Layer 4 of a small transformer language model trained on English Wikipedia (12 layers, counted from 0, width 64).
In attention head 0, each number of a token's query is one row of weights dot the token's vector x plus its bias. The head spreads its attention over the tokens so far by the softmax of query dot key.

Query weights of the head. A number n stands for n times 0.0013.
q0 (bias -0.105): -235 -34 77 47 50 -25 328 254 52 -118 15 53 -62 -130 28 117 91 -50 -32 206 204 -181 -101 164 56 54 -76 82 199 -95 10 168 -23 157 -137 89 -93 24 -121 174 144 3 -70 -156 87 -43 289 -147 -269 87 -23 -6 266 53 8 115 -83 -102 3 -383 -88 -208 23 6
q1 (bias 0.036): 34 0 -47 108 38 -164 -84 -212 191 -105 18 172 -145 137 -102 -53 62 -123 -117 -173 156 -157 -92 -102 50 -47 71 -271 -46 -53 -103 178 -134 17 305 177 80 -147 116 14 -19 77 76 -108 249 -31 -57 -85 91 -161 67 -44 -56 -48 -148 -159 -18 136 -4 7 -79 86 185 10
q2 (bias -0.108): 117 46 113 87 45 -94 -50 63 142 -97 60 7 -72 -71 15 18 98 54 -225 -298 176 109 -56 256 43 -84 -91 -70 187 -275 -187 11 33 102 -40 189 -97 33 42 -201 37 74 -18 98 114 147 16 200 275 -147 14 -107 -23 -213 54 -39 -43 98 -18 14 -43 -189 -197 -2
q3 (bias 0.186): -194 -72 -122 258 243 -337 346 -215 -24 -117 158 -68 -41 275 146 134 145 -82 -136 -73 -93 -119 -47 -244 -23 58 90 113 56 84 -54 -59 -134 -142 -157 -50 -1 -130 -3 -112 78 73 -131 152 -130 -297 122 -34 57 4 167 -61 -174 5 98 -257 -174 65 -58 167 24 215 23 -61
q4 (bias 0.050): 120 118 -121 165 -184 136 -11 -174 36 -89 80 -88 -148 48 173 -33 -151 -203 78 120 126 -122 363 100 81 80 141 -39 -105 -78 -11 -114 130 -12 7 -100 -12 134 106 -16 -115 -274 -62 -69 -26 1 -25 -145 48 -90 -84 104 -113 -28 -55 -189 66 -90 279 90 75 18 -143 -126
q5 (bias 0.000): 46 145 35 81 49 0 73 470 -51 -49 -143 -183 -27 -5 107 -73 78 61 -67 -107 111 142 -109 86 -6 43 -3 -30 32 75 -171 -76 -137 -65 87 12 53 164 13 -57 110 3 -4 -17 -210 125 -61 -58 134 69 -3 17 208 -13 -218 -57 74 -85 27 -17 -136 -111 -50 -76
q6 (bias -0.173): 82 170 -37 -50 63 170 -228 -45 -99 16 -3 -50 -115 -137 148 66 12 122 142 40 112 186 -22 247 -22 -149 13 -132 171 -56 118 126 -67 101 73 -11 214 9 -32 -83 -58 150 215 -16 15 90 -164 50 -22 98 -177 -47 -12 -186 -155 181 268 -42 63 -189 40 185 36 -16
q7 (bias 0.145): 129 135 -106 161 66 -142 5 23 -74 -168 193 -97 88 153 -29 21 5 151 -97 78 71 -380 -28 -225 66 74 -188 -3 -18 111 12 -29 6 95 -44 232 -281 139 -78 108 -80 -65 -168 -32 -136 58 108 112 -157 5 -97 316 138 96 -67 223 -114 172 173 118 -43 202 -11 -157
q8 (bias 0.072): -71 7 0 -10 -65 -277 172 -47 -129 -2 12 -89 193 111 -93 -107 1 141 17 23 59 -56 76 -67 156 -76 -125 33 49 82 93 20 77 -76 136 -89 -118 -86 -46 -1 89 97 83 29 120 -106 84 -217 -224 -104 10 79 45 162 31 -113 65 -25 -201 -127 -103 -120 -13 -78
q9 (bias -0.089): -8 -51 169 -27 106 -53 60 187 -60 -202 -154 86 -246 -41 133 143 -6 -16 -104 22 66 62 141 -85 -80 -106 147 -104 3 -58 324 37 146 -252 -10 142 41 38 -159 -137 98 262 -86 95 117 107 -154 -65 -195 117 98 -265 -136 35 -88 -186 -103 -137 63 -137 -219 39 67 -42
q10 (bias -0.028): 163 12 18 -172 -32 65 -79 9 59 -22 -10 93 1 -158 196 182 214 106 -22 27 17 137 -139 -91 45 -130 129 196 21 -178 -134 40 121 -57 59 21 131 -18 60 -149 11 148 -46 -51 -25 -66 40 -112 -64 -30 -25 137 -23 225 -211 185 321 -111 7 -14 -15 -98 -126 -141
q11 (bias -0.138): 46 -110 42 129 69 221 -52 24 -12 55 -56 -23 40 -138 8 -97 84 -82 -69 142 -125 -66 -133 104 -109 -278 64 -319 -21 67 151 87 -153 433 -67 -193 -53 -223 -236 62 1 83 -18 -59 68 112 115 34 14 158 -181 14 13 -20 61 -47 224 136 117 -120 -252 -134 -21 125
q12 (bias -0.199): -31 9 -80 -379 -116 212 -111 100 -52 -1 -95 -233 235 119 25 -71 156 193 16 -140 66 147 -128 193 -54 -173 -46 -78 161 -253 103 58 -103 152 -48 131 155 32 -257 205 79 -91 -44 -54 148 -60 191 140 -133 -124 -133 243 -3 41 -94 22 84 -142 75 -171 -148 -275 77 76
q13 (bias -0.001): -79 17 149 45 10 -35 29 110 160 73 -266 55 -91 79 271 -32 45 40 -57 35 -8 162 -46 114 18 13 -200 66 231 -69 -349 -9 -16 33 26 105 -54 -104 204 -44 -32 -65 -7 -23 125 -50 87 -120 186 98 -172 143 -71 33 -122 50 313 -71 -101 164 -194 -81 -184 -137
q14 (bias -0.151): -1 195 -1 203 -14 12 14 159 50 -7 48 -47 24 -227 43 34 -66 24 118 -217 168 8 -121 32 -35 46 -97 135 161 -67 6 179 -6 62 -145 -58 -76 -90 -266 40 -59 84 271 19 280 158 46 -158 164 205 152 66 -81 -212 -139 -371 105 89 -143 -124 -120 -18 115 -112
q15 (bias -0.100): -132 -106 52 -155 0 38 -163 -31 82 93 -92 173 -36 -346 -173 40 -1 218 -96 -116 355 132 -43 176 -78 -181 185 -419 -31 111 -171 176 39 11 3 177 127 1 -42 26 -61 155 -160 76 58 118 8 53 -115 43 -107 -106 -8 57 -114 50 -25 -20 -13 -204 -147 202 -34 225
q16 (bias 0.085): 52 -26 15 144 -24 89 -121 -291 -134 -44 134 -72 204 69 175 128 49 -24 101 -84 -30 41 -5 36 -94 -174 -1 124 82 4 -150 13 247 79 -137 2 -137 -3 72 -4 -18 -105 265 -28 -63 -31 -8 126 279 -112 62 -100 194 -192 155 90 -52 187 53 127 32 -151 -171 -20
q17 (bias -0.259): -48 32 -56 -198 30 166 -362 143 -49 -92 -135 -64 -83 -2 133 115 -88 200 -91 -51 -90 189 -257 159 41 -41 -191 4 417 -157 31 41 -108 296 -111 -28 100 -158 -199 174 19 145 59 70 132 146 -164 120 -112 198 -61 -93 -77 -107 -119 23 486 0 67 -259 -121 -124 72 -127
q18 (bias -0.031): 49 240 22 -270 -79 -228 -3 -100 269 -239 -113 -98 234 91 95 55 157 -31 -44 -33 -26 15 6 5 18 127 -10 16 142 113 -130 -125 171 18 97 87 185 43 -4 95 -35 23 -108 109 55 7 -175 5 -123 -11 98 90 35 -63 -11 36 22 -32 -19 77 227 -61 85 98
q19 (bias -0.042): -70 73 -199 -153 74 -7 -62 43 165 75 -221 91 75 -177 -83 135 186 18 -74 -81 5 134 -118 -42 -66 -246 205 5 -101 -69 94 107 -38 65 181 -170 -16 -3 -178 4 125 56 35 -86 47 39 39 -4 -29 67 247 -48 -87 -35 8 0 216 105 -107 6 196 94 128 99
q20 (bias -0.190): 77 87 -10 -226 -167 142 -133 -34 -19 -120 -28 -31 -271 -226 -52 -78 126 188 40 104 108 319 -126 191 -5 -34 -15 -24 77 7 261 -39 -203 66 -113 -108 116 -7 -35 -56 -38 79 -178 114 126 -114 25 55 -210 95 -347 133 32 56 -214 -45 -59 -235 -22 -294 -129 115 -4 207
q21 (bias -0.126): -71 173 -74 52 -115 -27 -272 -83 -87 -2 57 -9 84 -155 181 -116 22 0 -108 168 149 60 -287 -81 26 71 -48 -169 166 -28 94 23 67 105 -31 48 133 -10 29 247 16 50 -205 69 193 -61 76 102 -43 222 -137 81 105 126 -117 -191 149 167 124 -5 -115 25 -248 -179
q22 (bias 0.080): 42 -60 -242 279 -31 -111 8 -99 96 109 214 33 104 2 32 -140 61 -235 17 -74 -163 -197 232 -224 -30 -10 -120 1 58 124 162 115 -34 131 -2 -64 -75 107 -1 -299 -11 80 -248 -101 -63 -41 148 -299 147 -85 85 -106 32 -73 -121 7 -70 -206 -121 -7 64 -205 30 12
q23 (bias 0.180): 112 -203 -68 74 55 -126 52 -212 -4 252 -12 208 29 24 -258 -97 -191 102 -185 55 -179 -141 15 -294 -22 46 32 232 -87 118 51 -76 162 -73 26 -109 -100 -135 86 -68 -143 -44 -86 91 -68 102 -152 -117 41 -88 1 62 16 103 -86 -80 103 -92 -156 3 -57 75 -5 65
q24 (bias 0.163): 92 181 93 255 90 -158 126 -57 31 198 97 85 169 175 -312 -52 -174 62 -50 -240 -180 -351 139 -93 -85 63 53 -60 -112 217 -71 35 27 -94 222 111 -217 54 -101 -196 -110 229 169 175 -94 206 109 -19 415 -309 -266 -142 18 -43 -22 -77 29 -172 -112 148 -62 45 -24 -189
q25 (bias -0.043): 34 34 110 71 37 -71 -61 -84 52 36 -142 -187 -211 83 24 139 67 35 -94 17 -113 13 16 157 -76 97 29 88 151 -57 -175 -79 37 4 61 -157 -88 -187 105 3 -62 -249 2 -203 -120 82 -4 193 213 229 -22 271 57 28 -86 13 -17 32 -146 115 94 100 -41 -102
q26 (bias -0.105): 24 -34 50 105 -129 -183 25 13 137 -78 -150 -174 275 168 14 50 61 20 142 238 33 272 -191 -3 85 98 -73 -26 62 3 5 -5 -202 84 135 47 -209 -156 -348 34 -62 -127 21 -50 44 120 -8 7 -233 29 -241 142 87 -98 -327 140 73 -94 -74 18 74 46 -122 -56
q27 (bias -0.106): -179 -22 101 -268 -76 -66 72 134 -1 30 95 -51 -113 -65 25 14 72 112 -93 45 125 28 -119 3 -26 -136 16 -132 229 -192 -45 67 6 145 243 34 -75 243 -48 -170 56 212 108 -148 4 -182 -29 65 -86 82 232 -93 -232 152 -120 207 210 -27 -13 -225 -13 -24 171 -49
q28 (bias -0.068): -96 -26 84 -180 180 -156 25 155 -31 208 -43 -126 3 209 -33 152 56 -140 -58 8 -180 28 -78 45 -97 -191 -53 -76 -61 9 -45 -80 -270 27 37 -119 166 -13 141 47 -66 10 244 -94 94 -58 101 87 89 159 -101 -98 -15 26 208 0 79 139 -151 -65 142 -4 -37 -89
q29 (bias -0.076): -113 50 -110 -63 -14 73 -49 117 -291 32 -153 -32 -17 3 -8 82 143 -115 -48 59 -39 311 158 16 95 -75 56 -150 -87 12 184 67 -40 28 56 -27 49 34 -125 -221 -22 -84 124 -117 94 67 -82 -52 -112 95 108 -78 -2 119 -89 10 261 -44 76 -113 -272 183 -8 -43
q30 (bias 0.053): 154 15 -374 185 10 -253 -39 17 -54 -117 -81 50 78 46 10 30 110 -72 31 -122 -150 -158 14 -51 -45 -268 34 142 -28 301 162 72 65 186 -87 -4 33 -131 -20 209 3 165 -86 32 72 -22 228 -268 -80 12 -143 207 147 -204 130 -31 -149 115 146 236 -66 167 -20 -349
q31 (bias 0.017): 32 -71 109 -128 110 66 -16 -14 99 49 31 -18 -15 -12 225 486 -43 -14 35 -7 -15 174 -92 -182 53 -89 210 -25 -184 -53 -249 -199 35 -51 119 27 118 21 53 -72 12 -16 104 73 -66 -218 -90 -114 3 29 59 -22 62 -72 11 166 189 -206 67 17 56 -25 91 -104

Each question shows a short text with each token's key, already scaled and adjusted for position as the last token sees it. A number n stands for n times 0.0019.

Then comes the last token's vector x. A number n stands for n times 0.0099.

0 " A": 249 2 187 -295 -130 36 318 -235 -141 215 259 188 381 -36 123 363 -266 352 176 200 342 356 -293 -289 -388 -356 152 208 222 191 -205 2
1 "ff": 269 8 313 -317 -138 84 349 -280 -196 292 148 250 431 -20 130 420 -306 409 214 185 364 362 -307 -322 -411 -279 150 196 294 227 -195 -36
2 "air": 285 -43 270 -338 -116 83 369 -272 -248 234 179 242 428 3 174 418 -302 431 228 190 362 372 -314 -334 -414 -252 186 162 278 204 -89 -15
3 "s": 281 -42 285 -361 -119 115 363 -287 -179 243 180 256 451 8 170 397 -302 426 172 194 359 345 -322 -337 -433 -259 183 214 296 255 -217 9
4 ",": 248 -70 282 -365 -106 82 368 -278 -203 214 213 223 435 50 164 398 -294 426 206 177 365 362 -320 -320 -413 -280 198 192 210 226 -222 -6
5 ";": 251 -60 257 -372 -85 38 367 -266 -217 181 202 236 429 81 147 397 -283 425 187 159 370 403 -334 -310 -413 -285 187 172 263 222 -193 -29
6 " S": 283 -14 269 -329 -92 38 315 -266 -166 176 190 208 451 37 152 362 -285 404 272 155 346 387 -301 -312 -442 -239 180 169 278 198 -163 -61
x: 16 35 -65 -248 -46 -130 -2 -14 -31 35 -1 73 -39 -46 60 -36 59 -53 -63 -59 -18 -56 -86 61 -31 179 -24 94 -26 72 -207 -453 -7 -27 21 53 330 -32 301 143 26 -27 51 36 -182 -75 -58 82 -65 -158 14 26 -20 226 35 44 -85 -43 2 210 103 -13 2 143
Which two tokens does the last token look at most, in order? 0 " A", 6 " S"

0 "we": 250 -3 196 -295 -121 49 316 -236 -152 215 261 199 392 -26 122 357 -262 353 178 211 349 360 -290 -297 -404 -348 158 205 218 187 -197 -7
1 "en": 252 -53 274 -339 -151 80 363 -299 -221 233 163 259 439 -32 177 411 -312 426 182 215 375 346 -326 -313 -396 -261 176 184 281 216 -193 -6
2 " the": 283 -48 241 -349 -131 96 376 -232 -187 219 231 193 438 32 179 364 -304 439 280 198 373 406 -281 -325 -425 -259 159 203 228 191 -127 -45
3 " T": 239 -18 266 -339 -111 80 340 -267 -181 197 170 211 436 5 151 380 -284 411 282 185 349 397 -285 -322 -426 -213 187 192 263 223 -179 -70
4 "ide": 269 -33 280 -324 -146 124 357 -258 -217 240 145 226 430 36 144 422 -283 404 270 179 373 407 -302 -349 -461 -223 166 167 269 206 -178 -75
5 "s": 274 -34 259 -350 -118 115 349 -291 -177 233 179 244 451 33 159 398 -309 410 212 219 360 354 -334 -333 -457 -238 188 194 293 247 -189 20
6 "\"": 239 -86 202 -340 -106 62 355 -262 -194 202 193 249 444 66 117 392 -266 396 223 161 373 384 -320 -333 -461 -301 188 200 244 207 -172 18
x: -21 34 -39 -227 15 -21 -131 -85 -5 11 -45 131 -27 -21 18 -76 -7 -67 27 -19 46 -25 -140 47 -70 116 -62 94 1 -39 -192 -436 64 -75 -64 37 289 35 325 57 8 -48 -1 76 -197 -112 -59 73 -75 -111 -36 2 134 212 86 -28 -26 -32 29 227 132 80 23 154
To which token does the last token give the most attention? 6 "\""

0 ".": 268 -23 193 -302 -116 16 320 -244 -140 220 255 203 382 -19 127 357 -265 356 163 186 349 357 -284 -289 -395 -380 168 197 213 201 -211 -2
1 " Film": 289 -55 268 -375 -100 -2 369 -242 -228 196 209 232 454 -5 144 378 -265 407 197 120 395 370 -264 -330 -419 -289 170 190 202 188 -133 -51
2 "ed": 250 -31 291 -350 -140 110 366 -295 -212 233 198 275 432 -5 155 398 -294 435 142 202 350 354 -277 -325 -413 -279 156 214 282 240 -228 -9
3 " by": 247 -27 243 -344 -120 81 374 -233 -233 258 256 220 427 -8 140 374 -291 420 211 190 357 366 -304 -321 -412 -333 164 216 246 221 -176 6
4 " Jack": 203 5 253 -349 -120 63 355 -248 -220 243 194 226 412 -13 149 386 -291 400 272 196 361 373 -304 -297 -403 -276 204 206 255 210 -191 -5
5 " Car": 250 -30 275 -349 -112 81 381 -221 -243 251 223 209 428 16 138 396 -286 401 235 154 379 382 -315 -307 -408 -245 165 241 207 194 -241 -27
6 "e": 276 -29 271 -351 -97 104 347 -277 -221 196 172 249 441 49 139 372 -263 435 172 167 345 362 -293 -326 -430 -217 167 205 306 224 -266 -75
x: -65 129 35 -212 34 -115 -31 -54 -58 42 -15 112 -50 -38 -15 16 -13 4 -64 -76 -2 -53 -129 90 -35 136 -89 80 -87 9 -175 -404 -44 -47 -5 7 285 35 298 177 -2 -9 49 10 -187 -197 -104 91 -19 -109 -3 34 75 268 56 4 -35 -22 -19 205 127 45 27 124
To which token does the last token give the most attention? 5 " Car"

0 "ian": 266 -22 184 -309 -132 34 322 -242 -140 228 269 207 378 -52 127 362 -271 356 153 201 349 344 -279 -289 -388 -374 160 213 219 198 -211 14
1 "s": 296 -29 280 -366 -117 109 361 -298 -169 249 184 269 455 -9 179 401 -311 429 170 212 365 342 -306 -340 -435 -282 189 214 292 266 -193 3
2 " to": 267 -27 279 -346 -103 136 382 -265 -163 258 199 231 435 -13 179 369 -293 421 215 163 382 366 -309 -327 -412 -259 185 208 235 209 -233 -29
3 " be": 270 -74 217 -330 -161 87 365 -252 -183 218 192 206 441 -40 146 368 -280 415 271 164 369 403 -303 -306 -434 -324 133 194 258 219 -116 -63
4 " con": 251 -48 231 -307 -177 22 358 -250 -243 223 180 230 461 -48 129 388 -274 385 229 180 376 385 -306 -299 -427 -271 138 170 264 179 -130 -23
5 "s": 247 -1 229 -349 -115 60 346 -286 -188 223 155 247 469 -27 148 374 -291 393 220 213 341 359 -318 -336 -450 -277 148 176 329 258 -155 11
6 "er": 239 -15 242 -346 -141 58 369 -241 -220 205 180 246 451 -32 137 386 -308 413 244 209 352 395 -290 -327 -409 -276 166 175 334 212 -154 0
x: -59 107 -32 -252 45 -73 -78 -107 -60 19 -53 116 28 -35 89 41 -9 -52 2 -57 -61 -81 -145 35 2 117 -13 27 -51 19 -193 -423 55 -105 8 58 348 -19 286 133 -4 -53 42 66 -167 -94 -54 114 -23 -96 -16 -12 52 139 77 -44 -49 -29 -5 264 191 -13 36 101
Which token does the last token look at most, and with what share of its attention? 4 " con", with about 30%

0 " S": 250 10 189 -294 -135 28 315 -235 -140 213 261 187 384 -36 118 362 -267 351 186 204 343 356 -294 -290 -395 -358 158 209 224 190 -213 0
1 "co": 279 -18 282 -328 -98 42 382 -241 -174 238 189 244 449 -10 138 428 -292 410 226 176 365 399 -275 -334 -398 -270 147 211 271 244 -176 -66
2 "t": 242 -47 274 -328 -151 100 359 -309 -180 258 135 253 455 -4 153 408 -294 419 196 199 363 377 -295 -341 -425 -261 173 221 329 265 -215 -44
3 "ia": 251 -13 248 -331 -121 72 390 -265 -257 230 175 259 432 43 169 423 -300 428 200 167 354 382 -306 -339 -418 -256 180 177 278 229 -162 -33
4 " that": 260 -52 239 -332 -79 122 382 -256 -174 235 197 223 440 52 151 370 -286 416 246 183 385 394 -302 -328 -441 -275 183 219 225 203 -174 -21
5 " f": 258 -60 292 -316 -153 84 345 -265 -200 244 164 210 449 -18 129 353 -262 415 271 168 371 399 -305 -329 -435 -216 163 165 281 195 -170 -64
6 "low": 204 -25 262 -301 -146 94 366 -273 -204 253 152 224 428 -13 173 396 -302 410 302 214 350 400 -338 -318 -391 -254 170 139 332 199 -101 14
x: -61 119 -40 -257 32 -77 -41 -45 -1 -22 -44 117 54 -65 120 -16 -52 2 37 -75 -30 -122 -52 -11 -63 60 -37 45 -41 43 -216 -455 44 -88 6 -2 339 45 264 141 -34 -50 -9 20 -173 -44 -36 122 -39 -37 -80 -5 20 191 62 10 -21 -42 -10 298 161 13 13 118
Which token does the last token look at most, and with what share of its attention? 6 "low", with about 30%

0 "00": 260 -29 197 -301 -121 36 313 -246 -139 225 261 203 386 -36 123 362 -273 356 174 198 354 352 -278 -294 -399 -369 161 198 215 188 -196 0
1 " m": 284 -4 321 -280 -139 69 346 -285 -210 249 171 224 431 33 166 363 -284 401 235 186 391 369 -287 -356 -444 -226 202 161 300 181 -124 -77
2 " |": 257 -9 255 -337 -128 60 363 -265 -174 217 199 238 446 75 175 411 -320 419 232 210 377 430 -305 -321 -443 -263 202 183 266 238 -133 -59
3 " Vi": 260 26 246 -296 -153 69 351 -259 -194 217 189 213 442 -12 155 395 -304 378 270 183 376 392 -290 -298 -425 -275 179 184 268 187 -127 -47
4 "ta": 265 18 231 -335 -129 71 364 -315 -177 234 195 247 447 57 127 424 -314 391 245 214 367 358 -287 -331 -417 -293 176 219 286 253 -201 -23
5 "li": 261 -49 256 -365 -131 73 368 -307 -188 226 221 246 455 -11 152 390 -294 406 255 233 367 331 -259 -318 -384 -284 195 197 282 200 -194 21
6 "j": 256 -55 283 -323 -141 114 340 -303 -210 236 192 257 417 30 148 391 -293 417 261 235 351 348 -296 -327 -436 -237 221 206 295 216 -193 -37
x: -82 84 -75 -269 19 -41 -48 -34 3 -55 -14 99 43 -69 107 12 58 -21 -59 -68 -24 -77 -157 67 13 98 -24 81 27 20 -236 -401 14 -117 14 32 271 58 323 134 -34 -15 44 19 -169 -132 -76 117 -23 -116 -49 21 16 211 25 -17 -104 -71 -7 207 152 90 45 142
To which token does the last token give the most attention? 3 " Vi"

0 "ed": 260 -14 205 -309 -128 44 315 -239 -143 218 258 207 383 -37 129 356 -264 354 143 200 345 344 -284 -291 -381 -362 159 204 217 186 -217 -2
1 " in": 272 -18 280 -359 -165 96 369 -268 -226 249 188 228 440 -25 168 394 -284 416 208 188 361 356 -314 -318 -407 -293 176 183 245 203 -206 -13
2 " time": 236 -50 285 -337 -68 55 360 -249 -239 246 160 226 449 -30 135 388 -287 405 245 118 387 400 -295 -341 -429 -298 139 161 204 225 -123 -80
3 " la": 244 -76 232 -326 -93 36 380 -216 -226 185 204 246 457 -28 117 363 -281 401 236 158 411 390 -290 -329 -426 -225 185 186 253 186 -116 -91
4 "p": 254 -45 291 -311 -151 71 321 -267 -222 254 142 247 460 -13 115 382 -294 397 210 219 357 361 -301 -340 -440 -242 126 199 342 227 -135 -79
5 "se": 290 -11 252 -345 -121 98 353 -273 -211 223 165 231 451 48 147 362 -284 414 225 167 351 395 -281 -326 -443 -208 157 174 332 225 -156 -80
6 ".": 260 -98 265 -322 -84 65 378 -283 -225 215 221 234 445 94 149 371 -276 431 270 177 375 387 -286 -331 -451 -266 233 167 250 230 -148 10
x: -79 59 -88 -221 -26 -60 -25 -107 -21 -37 -32 140 9 -13 58 -37 -1 -36 -12 -30 -6 -10 -116 12 -27 85 -58 92 27 67 -227 -417 10 -54 -42 105 293 48 332 105 -73 -81 1 92 -207 -158 -28 115 -39 -58 -68 12 3 203 83 18 -18 -71 -10 238 135 43 46 150
To which token does the last token give the most attention? 3 " la"

0 " Minister": 259 2 184 -299 -119 36 324 -221 -160 224 264 197 379 -67 114 352 -270 343 156 188 357 341 -277 -293 -391 -354 155 208 196 178 -182 3
1 " F": 263 -19 318 -343 -147 79 353 -269 -190 245 175 223 443 -27 165 366 -262 421 223 160 353 373 -288 -322 -415 -227 172 204 262 215 -195 -68
2 "o": 264 24 273 -342 -117 80 389 -271 -177 196 178 247 456 22 167 416 -289 407 215 183 348 361 -286 -345 -378 -249 192 200 277 240 -178 -50
3 "od": 248 7 265 -313 -148 134 368 -274 -183 238 171 244 426 -10 168 422 -308 413 260 223 342 388 -295 -344 -389 -289 173 216 297 238 -141 -26
4 " and": 259 -34 259 -355 -126 102 381 -254 -166 228 246 207 447 46 190 374 -301 442 213 202 377 356 -325 -322 -408 -265 196 219 204 224 -180 4
5 " C": 256 -32 289 -341 -126 66 351 -266 -201 220 179 210 446 4 149 377 -280 400 253 172 348 386 -297 -316 -402 -238 165 214 262 216 -198 -57
6 "iv": 276 29 234 -295 -180 73 351 -259 -163 203 117 234 413 54 138 390 -298 406 241 206 353 352 -318 -325 -433 -227 197 202 342 191 -140 -59
x: -36 104 54 -246 37 -70 -58 -16 -53 -8 -72 134 -17 -14 72 27 21 -5 -35 -92 1 -37 -103 31 -61 93 -22 47 19 25 -159 -455 13 -109 -34 -6 343 68 319 129 57 -29 -11 48 -185 -97 -36 45 -89 -188 -13 44 57 188 50 -67 -38 -69 -48 206 130 107 45 64
Which token does the last token look at most, and with what share of its attention? 0 " Minister", with about 30%

0 "s": 262 -11 195 -306 -129 38 321 -234 -148 224 253 204 383 -41 121 362 -263 354 162 195 346 349 -293 -294 -393 -362 160 210 218 191 -219 6
1 " of": 277 -52 261 -350 -130 120 372 -274 -236 256 227 234 440 18 185 397 -293 430 195 203 359 373 -310 -328 -425 -285 195 191 248 215 -175 -8
2 " mo": 261 -81 251 -287 -100 58 351 -253 -198 220 191 240 440 -30 130 364 -287 388 255 172 386 404 -270 -343 -414 -274 148 209 264 211 -156 -96
3 "o": 268 -5 252 -335 -129 87 375 -297 -201 203 191 260 451 39 162 393 -292 415 261 212 355 359 -276 -338 -424 -246 192 182 296 238 -157 -35
4 "se": 290 -16 247 -338 -119 104 358 -283 -211 235 167 239 439 43 153 365 -286 420 228 175 357 395 -276 -326 -449 -210 164 168 328 227 -144 -75
5 ",": 239 -71 264 -357 -106 94 358 -285 -208 214 207 221 442 45 161 385 -296 420 241 202 365 362 -315 -321 -432 -271 196 172 216 230 -173 1
6 " ": 248 -46 264 -312 -182 21 324 -272 -189 192 198 227 460 24 142 387 -267 410 281 207 350 401 -297 -318 -439 -256 179 164 280 195 -140 -33
x: 17 94 -94 -226 -61 -38 -66 -25 11 48 -68 148 -61 -42 63 -16 -54 -75 -93 -34 17 -73 -101 25 -15 111 -45 53 -7 82 -248 -434 5 -39 -12 57 317 18 279 120 29 -14 53 59 -185 -130 -87 93 -30 -107 -49 7 -11 237 75 11 -80 0 50 223 165 20 10 107
Which token does the last token look at most, and with what share of its attention? 6 " ", with about 30%

0 " I": 250 -4 187 -295 -126 40 316 -231 -142 219 257 192 384 -33 118 363 -266 350 177 198 344 357 -291 -292 -395 -359 154 205 216 188 -199 1
1 "N": 253 -11 294 -332 -136 81 354 -289 -177 224 185 253 448 55 148 410 -309 411 211 212 361 359 -299 -326 -417 -270 182 222 290 207 -173 -64
2 "C": 281 -66 310 -338 -115 93 349 -282 -169 241 190 216 460 25 134 411 -299 401 228 193 356 367 -293 -341 -402 -267 140 240 257 213 -187 -74
3 " |": 242 -33 256 -335 -122 72 361 -262 -185 219 197 234 434 82 179 412 -305 425 215 203 370 432 -329 -311 -426 -252 185 194 253 234 -140 -57
4 "\n": 265 -62 213 -328 -141 82 322 -247 -150 199 222 213 439 45 130 364 -278 408 260 161 339 403 -309 -311 -433 -331 180 181 266 241 -143 -23
5 "|": 216 -50 217 -347 -110 1 330 -300 -190 182 252 209 465 65 134 406 -320 412 238 205 352 381 -279 -301 -415 -359 121 188 232 248 -124 3
6 " C": 241 -19 267 -334 -122 43 331 -299 -197 210 194 192 444 27 142 381 -281 377 269 171 342 379 -295 -305 -402 -267 134 209 265 217 -231 -27
x: 56 44 -67 -279 -30 -104 -3 -13 11 3 46 93 -16 -27 74 -59 14 -20 -73 -46 -49 -99 -79 47 -28 160 24 29 21 42 -215 -428 23 -40 -6 16 309 -12 293 104 -6 -56 90 47 -224 -79 -79 77 -95 -128 36 -37 -18 262 38 40 -37 -24 -14 195 176 -50 17 147
To which token does the last token give the most attention? 6 " C"

0 "in": 260 -13 190 -305 -142 40 321 -243 -143 226 268 200 383 -33 122 366 -268 354 164 198 344 345 -297 -291 -389 -369 151 221 230 193 -240 26
1 " where": 257 -16 255 -333 -90 117 371 -263 -168 256 199 206 428 56 158 384 -303 403 284 189 381 400 -318 -310 -410 -263 181 194 235 204 -154 -29
2 " the": 273 -44 224 -345 -123 74 366 -223 -190 212 208 183 436 32 172 363 -312 421 287 186 371 414 -286 -316 -419 -276 143 191 225 180 -136 -47
3 " ": 249 -23 254 -313 -183 12 322 -267 -189 185 182 221 456 24 143 390 -280 399 292 213 351 400 -294 -312 -447 -249 186 162 271 191 -139 -39
4 "t": 225 -27 245 -307 -140 54 341 -295 -166 215 123 223 467 14 129 388 -278 383 259 199 356 395 -295 -345 -440 -250 173 174 344 239 -168 -32
5 "ide": 258 -47 284 -317 -152 105 357 -248 -223 227 145 222 446 28 135 403 -267 397 287 170 367 416 -293 -354 -461 -224 154 147 299 194 -157 -68
6 "s": 266 -45 257 -348 -119 95 350 -283 -177 215 181 239 467 34 154 380 -293 404 233 213 356 361 -329 -340 -461 -236 185 174 316 240 -167 30
x: -78 -5 -54 -265 -21 -123 -22 -79 -62 3 -10 88 -7 -24 84 -20 -35 29 -14 -23 -45 -45 -109 74 -68 129 -2 107 -58 51 -245 -453 7 -42 -12 -19 327 42 307 107 30 -63 32 61 -145 -89 -65 54 -46 -100 -6 29 41 193 115 -22 -55 44 22 255 137 32 25 102
To which token does the last token give the most attention? 3 " "